Layer 6 of a small transformer language model trained on English Wikipedia (22 layers, counted from 0, width 96). Numbers have three digits each and are written without spaces.
In attention head 1, each number of a token's query or key is one row of weights dot the token's vector x plus its bias. A token spreads its attention over itself and the tokens before it by the softmax of 0.177 times query dot key.
The model reads these tokens: " the" " post" "-" "19" "93" " Sa" "va" "t" "age" " can" "on" "." "\n" "\n" "In" " 2000" "," " St" "e" "ven" "s" " qu" "it" " Sa" "va" "t" "age" "," " c" "it" "ing" " that"

Query weights of the head. A number n stands for (n - 500) times 0.00091.
q0 (bias 0.438): 598370386624557479348472546356531429636453559517585491715539619330463489573666338425501358413560515559678610646458449591441567612426323512531418554421661468428522413447749572529625570401558520613445576635520342307458417600428350544547450392425695682415318471479401390454314659601438492432
q1 (bias 0.234): 466402484505622398468355572327450511476417405557595386639434229551466684395337503667822564422587509632501388526390566432473617469444667575545421510453147510315616470632483316349546434544492786700675506448591486664365726371447519481596476477477556463589429370649485534549227471577609318526
q2 (bias 0.239): 497505694635563448301551661570266477592616564476554554705226341578466490396566382592710262580663672490592418381650541447537493385534472604643539723214633406386689508644573255454416478625616421383271589373564210289371636421507451502594367538429471467498680243745716453252466526451653367602
q3 (bias -0.422): 463497570411397673531465440639493626610342596398626642355554663532440543645569480411338601639397415470494577368411535374446379451420618543732596231540523438557412572545335605656462462542351524548620445442500603569808413646441438475669594432573532483456609706333515359468518646438490605318
q4 (bias 0.207): 664479346341537485565543375692632671435410745379668668395587723541501687518665355402261648572503308506423480640329605447465385740382457443557305340626624640513403482564536637518416639410394517404458482325535492522556251602298598420559659382390425671590414724436292378397577423623371444442
q5 (bias -0.602): 583538676262311667735646438425528583370468495599290488416668656504566314606445610414500629495454432343335448501559297255500566499519570451428578438563606568624382547403353536643367403318447487453391514507466637577795256709456627457587614495619570315383697506398566605633576514295426613509
q6 (bias 0.796): 649502490580626367435419639494361499575524593513612511679508375394481591449569397492448328525580519660515648625456685542457468568448399475551354571315574529379513422465729593522481515409519493566443662526487376392305468562478398365520421456335511609574517487605552513380431463565443481557
q7 (bias 0.187): 780445454652499521457366595610515564571243617422530529527357641406538475497686334484437355573536476592420450593419401623460653646611524346522405470545611559410530509519536336594397661450662518313442337504572562360561418459537744461422509557589655447261701372410417423387588432370321421574
q8 (bias -0.032): 660745352571515343294773550593460541607726518392598624492437551520512394433838526549288430500515534302608436560478707587587342707538331569507459742553795410619598511499501515485617291515323386366323562569443652534375452388458171507620395421455264690432379468455556457222568296542590491583
q9 (bias 0.803): 522536332633687307411470561465491422528487493516573410613499355332509559364399480602485378447558550702472546596427583784415507620560450420398375617540410566455503481477626556360610531359549655518535560549411576591256599402558493399333414526338587605509469459562387539554471363588524433498
q10 (bias -0.232): 396428588268396613802535341325566660576325319552348288497709747525533474558206548394485594569410435567370585604291347448432585379527526516431648350471365546626147506423372783515469457459375633561676632610591470509744276779575700444534549507577570347608563832388374624702435670384265710275
q11 (bias -0.250): 505448631490507503520662453518470591353462376471428522495553315618472243469400596659634571483565451439348392312549274517413534432553528461429549620626397578549520577629374331514443400425546671483387438379423522701538404358427650452658571574498690410382744487469538554626624445272599452507
q12 (bias 0.342): 628611512722526485283608655639418532563365523623550511642698483538455474336708269476335478449456626610599693487546336663571621444346548531674422493408556338438495581443372567600559388563418578401419611584484703308560650571466227599501453426607623415461701543487569435330502505499341501512
q13 (bias -0.774): 439488643382339648522460447490543475481535576482444582335400658603483422658601604433511531513473454287540423397622473280544466508507485523576623356511675414584470473520405479583459512605553331492425435446531491446699390496507510577553563530612413481453436468473557411542468637468603553498
q14 (bias -0.048): 583612390612530406166588623495476297579401525492621630477512327484458324559667552655577459401612476307543644482575425553533449760438397585526417411613637377455593583389537383694602233491553482565330509556633764529454466211420023587583450436496517797323400334565619363462410454602803497465
q15 (bias 0.720): 583641388644574377298617537518392514556531443473548489684621447251555424428557377477449397590552543545517768597535479716465465500501426590422435643457610456435555578339641520556515413362472569527300593651521517423368512557515209393525413444380595612390706536524622478398588404543427553455
q16 (bias -0.523): 458339538490472546597495482415610419532454333467457522450365482547512379644379680601590474498474453355416442455458314515428445451535461451360689582660384573561528449537522318542455558504508390420601314480557384607598443343478628709501562525613632576450438432440523451585514640363569500473
q17 (bias -0.597): 481323549351451479604415591433642425498444524553400384459427654654471389586426582665489517314512480269469336439537313507599549646561463442401542378657475471491240459400424489447554606511599467558631427517657572550521425353516643532384516538708462511471393429430456476645420585436573506493
q18 (bias 0.539): 467542276727686241346412501394478452560628364485575401664340222569433552483480653616601352438557461628585428563441759677456497579616339382512436670470416484457571386559646521285630428592559562630620534479450467698171671273625443468464355584350380646513140407578399571540400332515624449555
q19 (bias 0.229): 694746508658583249362675487614446609463760579504473402685457396807460393325682442559492356366641479486526412513601619538571525652653315393551442694296807403542368494503438626367411288570607503317308711488486492354340382417633480340628363639446232445535411589567431671391608263314501590623
q20 (bias -0.653): 562278524305426516729395467365629452469528551573433420451365640674516530586432617593597546312497439398466191503427497336582574624551483466429547515544457562502386367531509478388556582505493489511689413456539445588561424470423754556502584483608389453559261415470363596573385514436550439595
q21 (bias 0.610): 592483283625670278346525713450489403547489570510639504641415358531438547447567523596350301411568538542561508642436627674431470785489302361489283618574550536505524345510670548404646521404508497571515676547482558526261577282540326475461343542400548802512239393534418400408280440630529381540
q22 (bias -0.582): 497534568385374718793471381492718525339395458505310524192610570473549520512369612393513702489357436549320323519485324376438604379480753389353579413676292669699518506569271426530431563455493513313577287432400642598759467564449883691369735513671579229515563511358347590676642456425421504563
q23 (bias -0.281): 495487373513465558667363170363720475466465351475481404358511513458584581508273696481709626476430363581391369579313455527410524474567692533250647495573243577647486484538475426432560382500384705439653253486467587664681479518455663611516735477567478426597303591428287636706554435451575570433
q24 (bias -0.684): 487544629476352715588395521472562583459381414497400536322458523457532549473524564442575608583368567503458366420516547365461633302476762526560601427545352469541696534656200291514490474548440518430605340489493702555705661520519636662531573528713551195418588435406541500484414509474496436574
q25 (bias -0.105): 474455624438449624736475662596360487544442542439511512598425322537570539420241598451460231738419554644321518408408467486362246388509556479363726712333439545631531431538593439657432440442448486375393646544520270332754517507437526475641471513603606450675739529513720492315457760369432624389
q26 (bias 0.572): 593412463676622271304648668441301507639594392492545464902378335468480367453599463601505238524653682443647614531516575699494465505538276541466429854368592400392568365469745398414642404484489520612405668608535287415274547410534215419685277510396581676440523394513693484297354542487478448503
q27 (bias -0.060): 422707483581463607278618249458628384547462544567507587346523784461470547503512533394582602544501403508448627528626318508539505532477537583542570267512684430635473613486387536568430451544472473224266431372494655413722348550542409689292657495470486537485533504643403406651665454556652574397
q28 (bias 0.499): 560701323677600300153703619539451528514658537606495431714583372477482407380685395596432391373571523454630545492638522712539565705527299506561353608481747343474478565365499648450599388409600643602188700639507654461254594412567118380509331513448482607354432406550530456422443283526579509583
q29 (bias -0.690): 453435584465440516457348493466521395521534560525499543390296628666464455608558654568560487452517463299554346398582526386610477563549482536561599410523588379498463447556460391481510521683558364481515373440552511498564485327518509618507536548634347548471348402502523438525408579497695484567
q30 (bias 0.385): 574593330654593329085535562652479430526669761425624605573341611416468456447915364528314368488603508348690483487648717674547449793560303499647325540508912360415628493501632526422589572486563393540226500537436597410251512386560215440532404535358374794287379370481473283308485364647674393554
q31 (bias 0.421): 461616391712648299198685762505427395483728499638482445742334293509440448390644510599390328427512627466650479496647650657499496580520308389617387751491653360451683431520549445359596535469495399518389679573405541522158720327705201549439232679449500644401355277613583368361374327553587384657

Key weights of the head. A number n stands for (n - 500) times 0.0014.
k0 (bias 0.562): 508482507520735321463540463489560478419512495469462509506442490522503541497539536532519518519509535548458454489510431553517430503495590517500478484488534473411464568473440563445480476451497512431529415465533510497482530496768509457485481680461479462517517535567519540500615446444562438545
k1 (bias 0.168): 513428495404627336504436505453502423463517477493558491500488426582484483549512566506466492522497455428499448574454509477513453577452534436500400510551455502502571451527610499485529518537512423478606400459476553556526469378751562572467538721490484607557484500452426470497519490479549434523
k2 (bias 0.213): 479532415440320512471529445480506489467556510495488519443494547423515441552501611415421524498473500471497496574501501555486436593530442409533511558517547581518501429524558481463522464403509518577488522535442566543488416488808429504583495803467477597466562558487459514559508425476457473495
k3 (bias -0.092): 555528497531737342438499482481552461466572495535524466526543498465472513482530437561512492456533487522482549524504470546535506523475514561501574545454518465487499521453502516513489486477520529466466522513488450490421517530207489530462527273498484508472469455550508478469520474498486493552
k4 (bias 0.282): 530477570535986255475449449471521358488592461516434511458519520564501502600505480611615529494531523482462517488545362513510483465432513507429495525463494460397502530508434563460466521440482517443387472479513420473386511454470491503562511471562547455471543443575517540495508551421586541603
k5 (bias -0.241): 485478500542557491476507547526503545549499479493541486476491477435505464494483459529486467506498544459551496510519552547506513467529432539474477490457525484543502471498547508515544478510482527486466565511509470501471510543162442496488481172503464533504471480515564489459479506524538518521
k6 (bias 0.385): 451471509484589434520552457488547456469528501482411515486460519536520510526519540474544486524520538498474488480521445512490443512531497437483483516504538492475467491524495558452488508474524474464462421459504473466509496503783529513536494785480505465504539502519455548511544509453529482501
k7 (bias -0.001): 378508519509295724569540404378507486448550528562433496533509545530510500550450519481537564428400434546479535541530393390504560512405441481464539432507521576454436534426501606426562495465443556546538583471519459424528495607576509428536450529452421504581521597631457635609483537489587523581
k8 (bias 0.490): 508477500557718346408541496540488482559543459570464510512533576444459540520572449494494455530539554504508591458552412589532450486464532557562561491461534421461461552443424494533380525480589555484394575544498424459358456429775348491551498759509500473443521494560554446441519556509443547504
k9 (bias 0.293): 478482516474419565581487485489505494479473530502437528490462533582516530516520547451541511518507483499468480475494479425488518488498498438482454463529504507489488527507478523483468539507513423494521445471530486457537487473810575485507486801474497455555501523471466581519520534492506504487
k10 (bias -0.280): 487496515545395564542452512572536520478483563510508521502452421482503566470503454482512477491476520485519516456536587462503551450562540498463468453508516483540528472468509510551544455540497445451501428481483544503583577564158518530406489168532500452484427484483517517520481502550513514499
k11 (bias -0.310): 552484470389568475577402568503446496533496554544615490435468552466511469534445511483449468483503514359526453557450597428498564531551344505403418502490553546595539465481620462493570517448465467480443601567511496531398453564349468470506447351463408650549468470498544561451356483582549547546
k12 (bias 0.690): 506521505493663330434464393506499459482522535457467520524477559404474605478603511490532493502544436585416533524558490561525434544497454516491572501413593429452465535483529620413492520503565540513483499476565414455430469459746464455536564645375423503525465485637436507433596459539500512540
k13 (bias -0.325): 519522465555434524433538536505474551510505455514564464534541484438500453481476434527462505494478505509544520521495508565503515480495491574535538522492486499502518504485515438542536462492464565520492562533473520534484528557217447510485492232529517533454511506485542448482485465507462488501
k14 (bias 0.652): 594436478544759266393513556487454542476541414499528466610484528470481558503625415538459452468523507504485469529453460648546445522451447598530540547426567421474442560512580562450500509477477547487505562534509396467412467506820473464480488711456482557509497515527492421357542472493459446546
k15 (bias 0.466): 518493530495558440521515479540542474506485551498416521500439559525507564483581547485519463498542532535458468476522485531517473513538470439480517511455574491523396491489464609434465495469535455445457503492528451438489445502823501482516480773447473445549517526557471561461557491476491510515
k16 (bias -0.573): 503484491487494538491484559483499575474481478525563482519522412485508480485433462523475515436482508448540442499417578412508540531479522558484461477517454555542501518515548415535523472508482576527559559551493561557493527538265512454468462277509494549454491516486564464570423469531546460479
k17 (bias -0.448): 488541454574383642501498573464467579493454401489567468527498393430502485478464437499517484490431484481505526488435556479491570432445526582504451456519442464478590529536579423587605458565416524506543545499506529539572540546309462492466490275535527533494430526488519454507449517542560487510
k18 (bias 0.028): 452472510452270644558508494512485492476483520518493514504480516586504537487494496414483490517475499495513489482499476411477519481497540482519473470582462525502501530512460429520470537518535444498526441501480554500557524488813556527475484804512519468527531544433470493526471544529444492448
k19 (bias -0.075): 411504469461150703565510451549429518521517493537473550460463585459492550513478482364460463562432524477515560478583498469473556411550455504484512457539521479538501490499487474515522508520519440531395521532473524486531540579749428536507480661535512467484542539477479501530430576583419565471
k20 (bias -0.455): 460493478531636474468505562456484540500509384499590499472549365473503432521423479543487521532458526415550518498478509488489492453445584543505415449544409471463608514522542407574553471543466533534551481493507552568493537447221429525479497250578527560469474505469550427539446521505592468496
k21 (bias 0.358): 464470515511426555519515465467469504474501500509454516523453509532506526521524481462557497529500493500486497478489459446492493472486511497514465468521509491481510544513483473502462519506528471466510440470480506476537508519871567483504478815475496464512519524483483554513523548482516501491
k22 (bias -0.373): 483478524490541504516474539498465522544473505503556495482541470512497440520427489550495556489501466481536487493496537448502537504472465518474482482507455516492524503499525481500504522545455537554542552501532483523470506458104500457504502160511484542485482464499555491528466509530541514488
k23 (bias -0.393): 522413565421646365531446597532466493499461478553565526506554434654479528511463493549419538474516488444529464471513542380513554478439595501466443438539423466500499568497499470507474501558490418574583480529561542555458500378194511526403506241544521508480500508450547471568423502539506454472
k24 (bias -0.350): 481503503490434500456502514477469509551509515544590458551567463471473445494471475527448538487490423500538528556499510494528509540468480519531533498506462528525520486448552474522489504547501557545581550512486510525484498462173490509474529223479439589488493480507513456513515483523494496490
k25 (bias -0.466): 495510515478576327472579476442522510495540548552412537429487496431481464518496491506513523425631553410556549446481632437525480580611457462479449549413597466591496435541681445476507388476554441564492435515439526490464377543199493487469462355453437573388542441479500616638440442483577502444
k26 (bias 0.398): 466508490483432510504533476511510485476510523518469513493441502471493557484540536449501463515499530500486486491491500479485446520551516461510486484514551516540460499494490501504482467458555476450489455506471544489528480521889485510494462832460469495516510544515480536503524505490521505497
k27 (bias 0.029): 651429519540380502473357505607478600448481497480539555553538631555539542541595464467457574452461430615479419534600489601512599469447444504519597512412570475441418617504462562423477523433459549608467595540552416483448474494405479420552509320498548427439537631454540492440562411514306471532
k28 (bias 0.283): 506513504516389535511505485526478506519475512476474513503450584475501535476577499433516468541507517536473516508542485551509513445530469511508500489484552463480484521488478530476489516498509440455467508488506474454488467514924473494504468795462475471553532542524477531435552511541443525505
k29 (bias -0.396): 512525446540362574434555555481451574495519404536596456559578454447492465477465421503448500484431481505537535537469508539490530478434521582557523493524451491488562538504541388583565458500465578563535568539479545555513510524311449518483504320535541568447509528447526407499454474515448468473
k30 (bias 0.382): 520548504548392565495556464488469496507505471522478499528502596520497508508530504474522504526479496570457544528523383543489502449456493516537550499500521499467467562466398489498445505428506507479453544503498462455480485533902479492535476823482510455541570551542495556470553530461413528527
k31 (bias 0.073): 462506502505149712529507461498469543512467522492502511511469552490496493483511508410508482532478481537496508514511491476481514473521476495540506473527507529531485511502473435520458521511564495500506496496450528480565499547843540475510477763462482479533544538462481522516525540514436532452

The vector x that enters this layer's attention at each token. A number n stands for (n - 500) times 0.034.
0 " the": 496500483497607513479502512512521527515516515497515510506518473518500485490478486484480501492480495501503516498499497497507496493536493472501498506494496524492516507514495509506474515509506491503520521509494517495487511512050509494478473124514492495506503520497504500506502499524493514507
1 " post": 527512516510561491492487504524529499500515506497521504504517504469500479515504479484540491519490528525518530538501500485481505506504502482511488501503505518478516478506500515507490501493501524483495503496488499504488486518031490512505491139497497502516488501545518501495503495500476482491
2 "-": 521499486518579499494505491497483514498483505499503506534486500485500513494514460506514498490509508540504529501490497518494508483505492499507502510498502506489505521513499517516491516495495516496509505505500481482499510520033510503495485156499529493508502505493482500496507501498463481514
3 "19": 514504465495561498510496511500492536479498513511533516521529501465500512461495483503468501492529497526489517492510507515516502489492531485506490510497492497486507514496509522488527504504503500509534504502494504502502500521035463464472518163509496502512503501520501500496506492515482468502
4 "93": 536509484489562496505470501489509513504489514490547495500518494467500523467487486531490493504525494534501532514491499502495504497500538473507494508497490495487499498478506515499532496508515522505524501512493502503509500517056477491489511130513488506517513487516506500496493498505496483498
5 " Sa": 497516509508575484456508499489513539503511494486496525483459493484500512501498479484504499485523520510496513516491504492504507475512507544511504508492515503494480519509490516483497501496493510513517507522485497503489521516056510514518527158486489501509502518504476499504516502484497503504
6 "va": 522482489483563482455510505480490514483485507511530515513487507492500496503507486514452507515540512500519529514522486526508506483482493515510491499496505500501490505502491503499507517488491505515507535499498505491499515520036459524520525168502508510532497506473504497500507499500485476516
7 "t": 497494489491574506444492495495494514497496488496536496533510515485500504509504481503479501542477531512500508532494514502488497513483504500519488496502509496500501494520508510501481498516486504519493493523515503493503510508037457518494497176490511509511498497505484495502486502511502461514
8 "age": 526502473510566488461510496497494492525475494498540508509494515504500501499511511528493511540515482532478510526486492530500501505485509501522490475506491507497526496513501495502478463503495508500545507501498498507496502504041484523490511170486515512516509503485494499494516498513494488496
9 " can": 505468484493585481487485472510517485516518501512513518516509508513500499541506513483501482519461506524529490522508509513487502499486502482509495506501503508495513499536498519502505515486516495495499479492488516510486505501059541528500522171491510503490496540469484500498516499504513491484
10 "on": 496489502503577501449520499492486520524509509487523505537468506481500504490497482517497495497518504483511523518502496506499504505482497505505498509503502511496501507490508494494481528510482531491540498496515499506498502511096497484483516143498510520477500483510526495499495502524495484485
11 ".": 482497489508599485503496478482504466502502488500506479522507485480500514499478510514523491501500507516502519499506511509488502494499503500501501494498489501502508487499505511504512518499500514519548508529505487496502507495092500506475488163501531504514473505504508500510488501519487485506
12 "\n": 494494485496599482524513498488506484509495499502500489493490504472500504508489502505490492497505494511489513509495503499493502521514479496500492512502504512499495498512517507495511534501502498503536505507497488493505491506053515500482500203496504520501493506493485500506505499510498493501
13 "\n": 493498495498601484531513510495503487506499499503493489491497503473500503501487501504485493501505498512490513507497507502488500516514477495498493513502505512498498495512518504495509527496501496502512511506494487493504490504044508497487497218495503520500506503492493501506503500510500501500
14 "In": 509505521511588474518478549517473511496498501517494494505505491485500487478523504518461512525508492495509522502509529510508501489483484487509491515493499492493515502514504501524480533510492468494508508474481507489488495515051509506496517240492505503518500498486505501500540498514501504509
15 " 2000": 532536487487589492513494528489510548496502508486509480526527480478500512465477513526477502504517497517485508500485522514512500502482525471496494506497491493492523492489508502496509502503492515494505478518491497503498504509095483509507523205502479505504530479527510502498506497514500487504
16 ",": 510501496499612472514492506509500515484486501491490504490499508497500511490487499507485499491514525516484522497513520513487509491502511498497499512505481501485514493517502506508513528499500495499479525506488498498502505505082493504501508213501546498499522484482488499506492500515503492489
17 " St": 499500515510609484485514537527508507503500505514486494515494515490500508484495507502487492495515537505484487509493515494516499522535522514514507489495510506498486474506500506481482473481505495498485478562501506505490503513079500486488507227478493495500502495510498500503485499507517490492
18 "e": 486518497523596480461509513508490525512514488496534518490507493477500505490502492504485486501506516521498497514501507494473492517486501514501506498500505505506500511548498498515490507514503523493445529547497502491498503505068464470498495236489500512498507495503517497495498504497508506477
19 "ven": 524499495506597461461496522489475520490483507492526502502523502460500487479524482538466505541497505513518507515511510501499497509505506506518479503501500501513510485519504509477498499515492502506471533500493513516496498500071482479517519232485513505512502478471505497494493501512524495513
20 "s": 489508504511609500448512515516502509509506495499528513492482484473500517516495472515477502503483523488512509516498521510466500491498498513499498508504499501503524520539506495493508487487494492494496484507502500495491512499090461526501502213495520514499509494496484498500483501516504479493
21 " qu": 516496527502588483471506480494503481511523494524511504529512493476500513565487496517528496476495483497486516520506483495486513529497502494504506487495515511496500495480503498502467499469516517499506507541507491500486502496119516507500498211498502504471539466509521505505485501480497473517
22 "it": 503509497497598501457490515486485509489493502513525496529495494486500500489506487520472507507507503483482519511491503522524511525469499505510491484500507495485532506527508505512507498494479525500465517502505507496489497513092487505479518223489507516497526483515498498497489500529519475495
23 " Sa": 498520516512606481447506516485516533499510493486494516478466501487500509497495494500500502478521513506493500511495506497505508481511503547506504507491514497493480525504492502479506510493494509510509509516488493505486522503116515508517526228484487501505505508501481500503516503481506508505
24 "va": 523484496487595474447508523476493507478485506513528507511495512496500494499505498529445511510538506494514515509526486531509506488480490516505490500496505495500490507498493490495516527485493504512500534494501503492496516509098468519518525238502507510528502497470510497500506499497492480517
25 "t": 499498497496606498436490511490497506493496485497534490530516518488500502507503491518474504536474527505496494526495516505488496517482501499515487496501509490500501496518510499500488508514486503516487492520518501494501510497093464515494495248489511508507503492502489496502484503508510465515
26 "age": 530507479514597476455509510489496484520473492498537506506499515508500501497509521542490514533511476526474499520488495530501501508484506500517489475506490502497526498512504485500485469501497505498540504496501495510493502494104494520492511242485512513513514499481498500494514498513502494497
27 ",": 512492488498624471494490488496512509483480500489506502491495522502500513496489505512493500483512509510480513501509513508494511505500512498498500507505480498486506498520503502504516539503500497499524512494493498499503507503140515511491515228501548498500505483486479499506494500514503482492
28 " c": 505483492495616481475500530520518510486514492509506499511506513507500500526502501519513487514472523497485484526522490518501514501503492500507498480495511494495500498520495514495520503461508512501492511515506496495488513511108511524495523258500505493517519511494482502496495500479497451516
29 "it": 505505487496605500456496505487493509491493501511528498527495500484500499498507492531465507503508503476482518515492499522529510528467500509509492485500508491488533508522507508510503494495480524496467525510503505495489496518128475500479511237489508515494522483516497498495491500532520481495
30 "ing": 520518485513619485455495529506508475514478504485521494476508500473500512486512489523468508516498498504502512518480503500507500516492501509510496494506490506504524496512503496506484515505504514491494510505487500511492509502139498511485500234492523511516493475492503497492502500525510505502
31 " that": 500523506497621483504474497502537481478513498498507507496548499484500515519490485524511495481484513495477488513499521494521503530481508476501494506507490511508503486500497509513483528507505486504484503537480510503474512492158526490484493233491512501502473508496503498508491501524506491516

Token 27 ",".
Which token does it look at most? 27 ","

Token 15 " 2000".
Which token does it look at most? 14 "In"

Token 25 "t".
Which token does it look at most? 23 " Sa"

Token 5 " Sa".
Which two tokens does it look at most, in order? 5 " Sa", 2 "-"

Token 4 "93".
Which token does it look at most? 2 "-"

Token 21 " qu".
Which two tokens does it look at most, in order? 21 " qu", 17 " St"

Token 31 " that".
Which token does it look at most, and with what share of its attention? 31 " that", with about 40%

Token 9 " can".
Which two tokens does it look at most, in order? 9 " can", 5 " Sa"

Token 18 "e".
Which token does it look at most? 17 " St"

Token 24 "va".
Which two tokens does it look at most, in order? 23 " Sa", 21 " qu"

Token 17 " St".
Which token does it look at most? 17 " St"

Token 7 "t".
Which token does it look at most, and with what share of its attention? 5 " Sa", with about 90%

Token 16 ",".
Which token does it look at most, and with what share of its attention? 16 ",", with about 50%

Token 26 "age".
Which two tokens does it look at most, in order? 23 " Sa", 21 " qu"

Token 30 "ing".
Which token does it look at most, and with what share of its attention? 28 " c", with about 70%

Token 10 "on".
Which token does it look at most, and with what share of its attention? 9 " can", with about 90%

Token 22 "it".
Which token does it look at most? 21 " qu"

Token 11 ".".
Which two tokens does it look at most, in order? 9 " can", 11 "."

Token 28 " c".
Which token does it look at most, and with what share of its attention? 28 " c", with about 50%

Token 29 "it".
Which token does it look at most? 28 " c"

Token 8 "age".
Which token does it look at most, and with what share of its attention? 5 " Sa", with about 80%

Token 19 "ven".
Which token does it look at most? 17 " St"

Token 6 "va".
Which token does it look at most? 5 " Sa"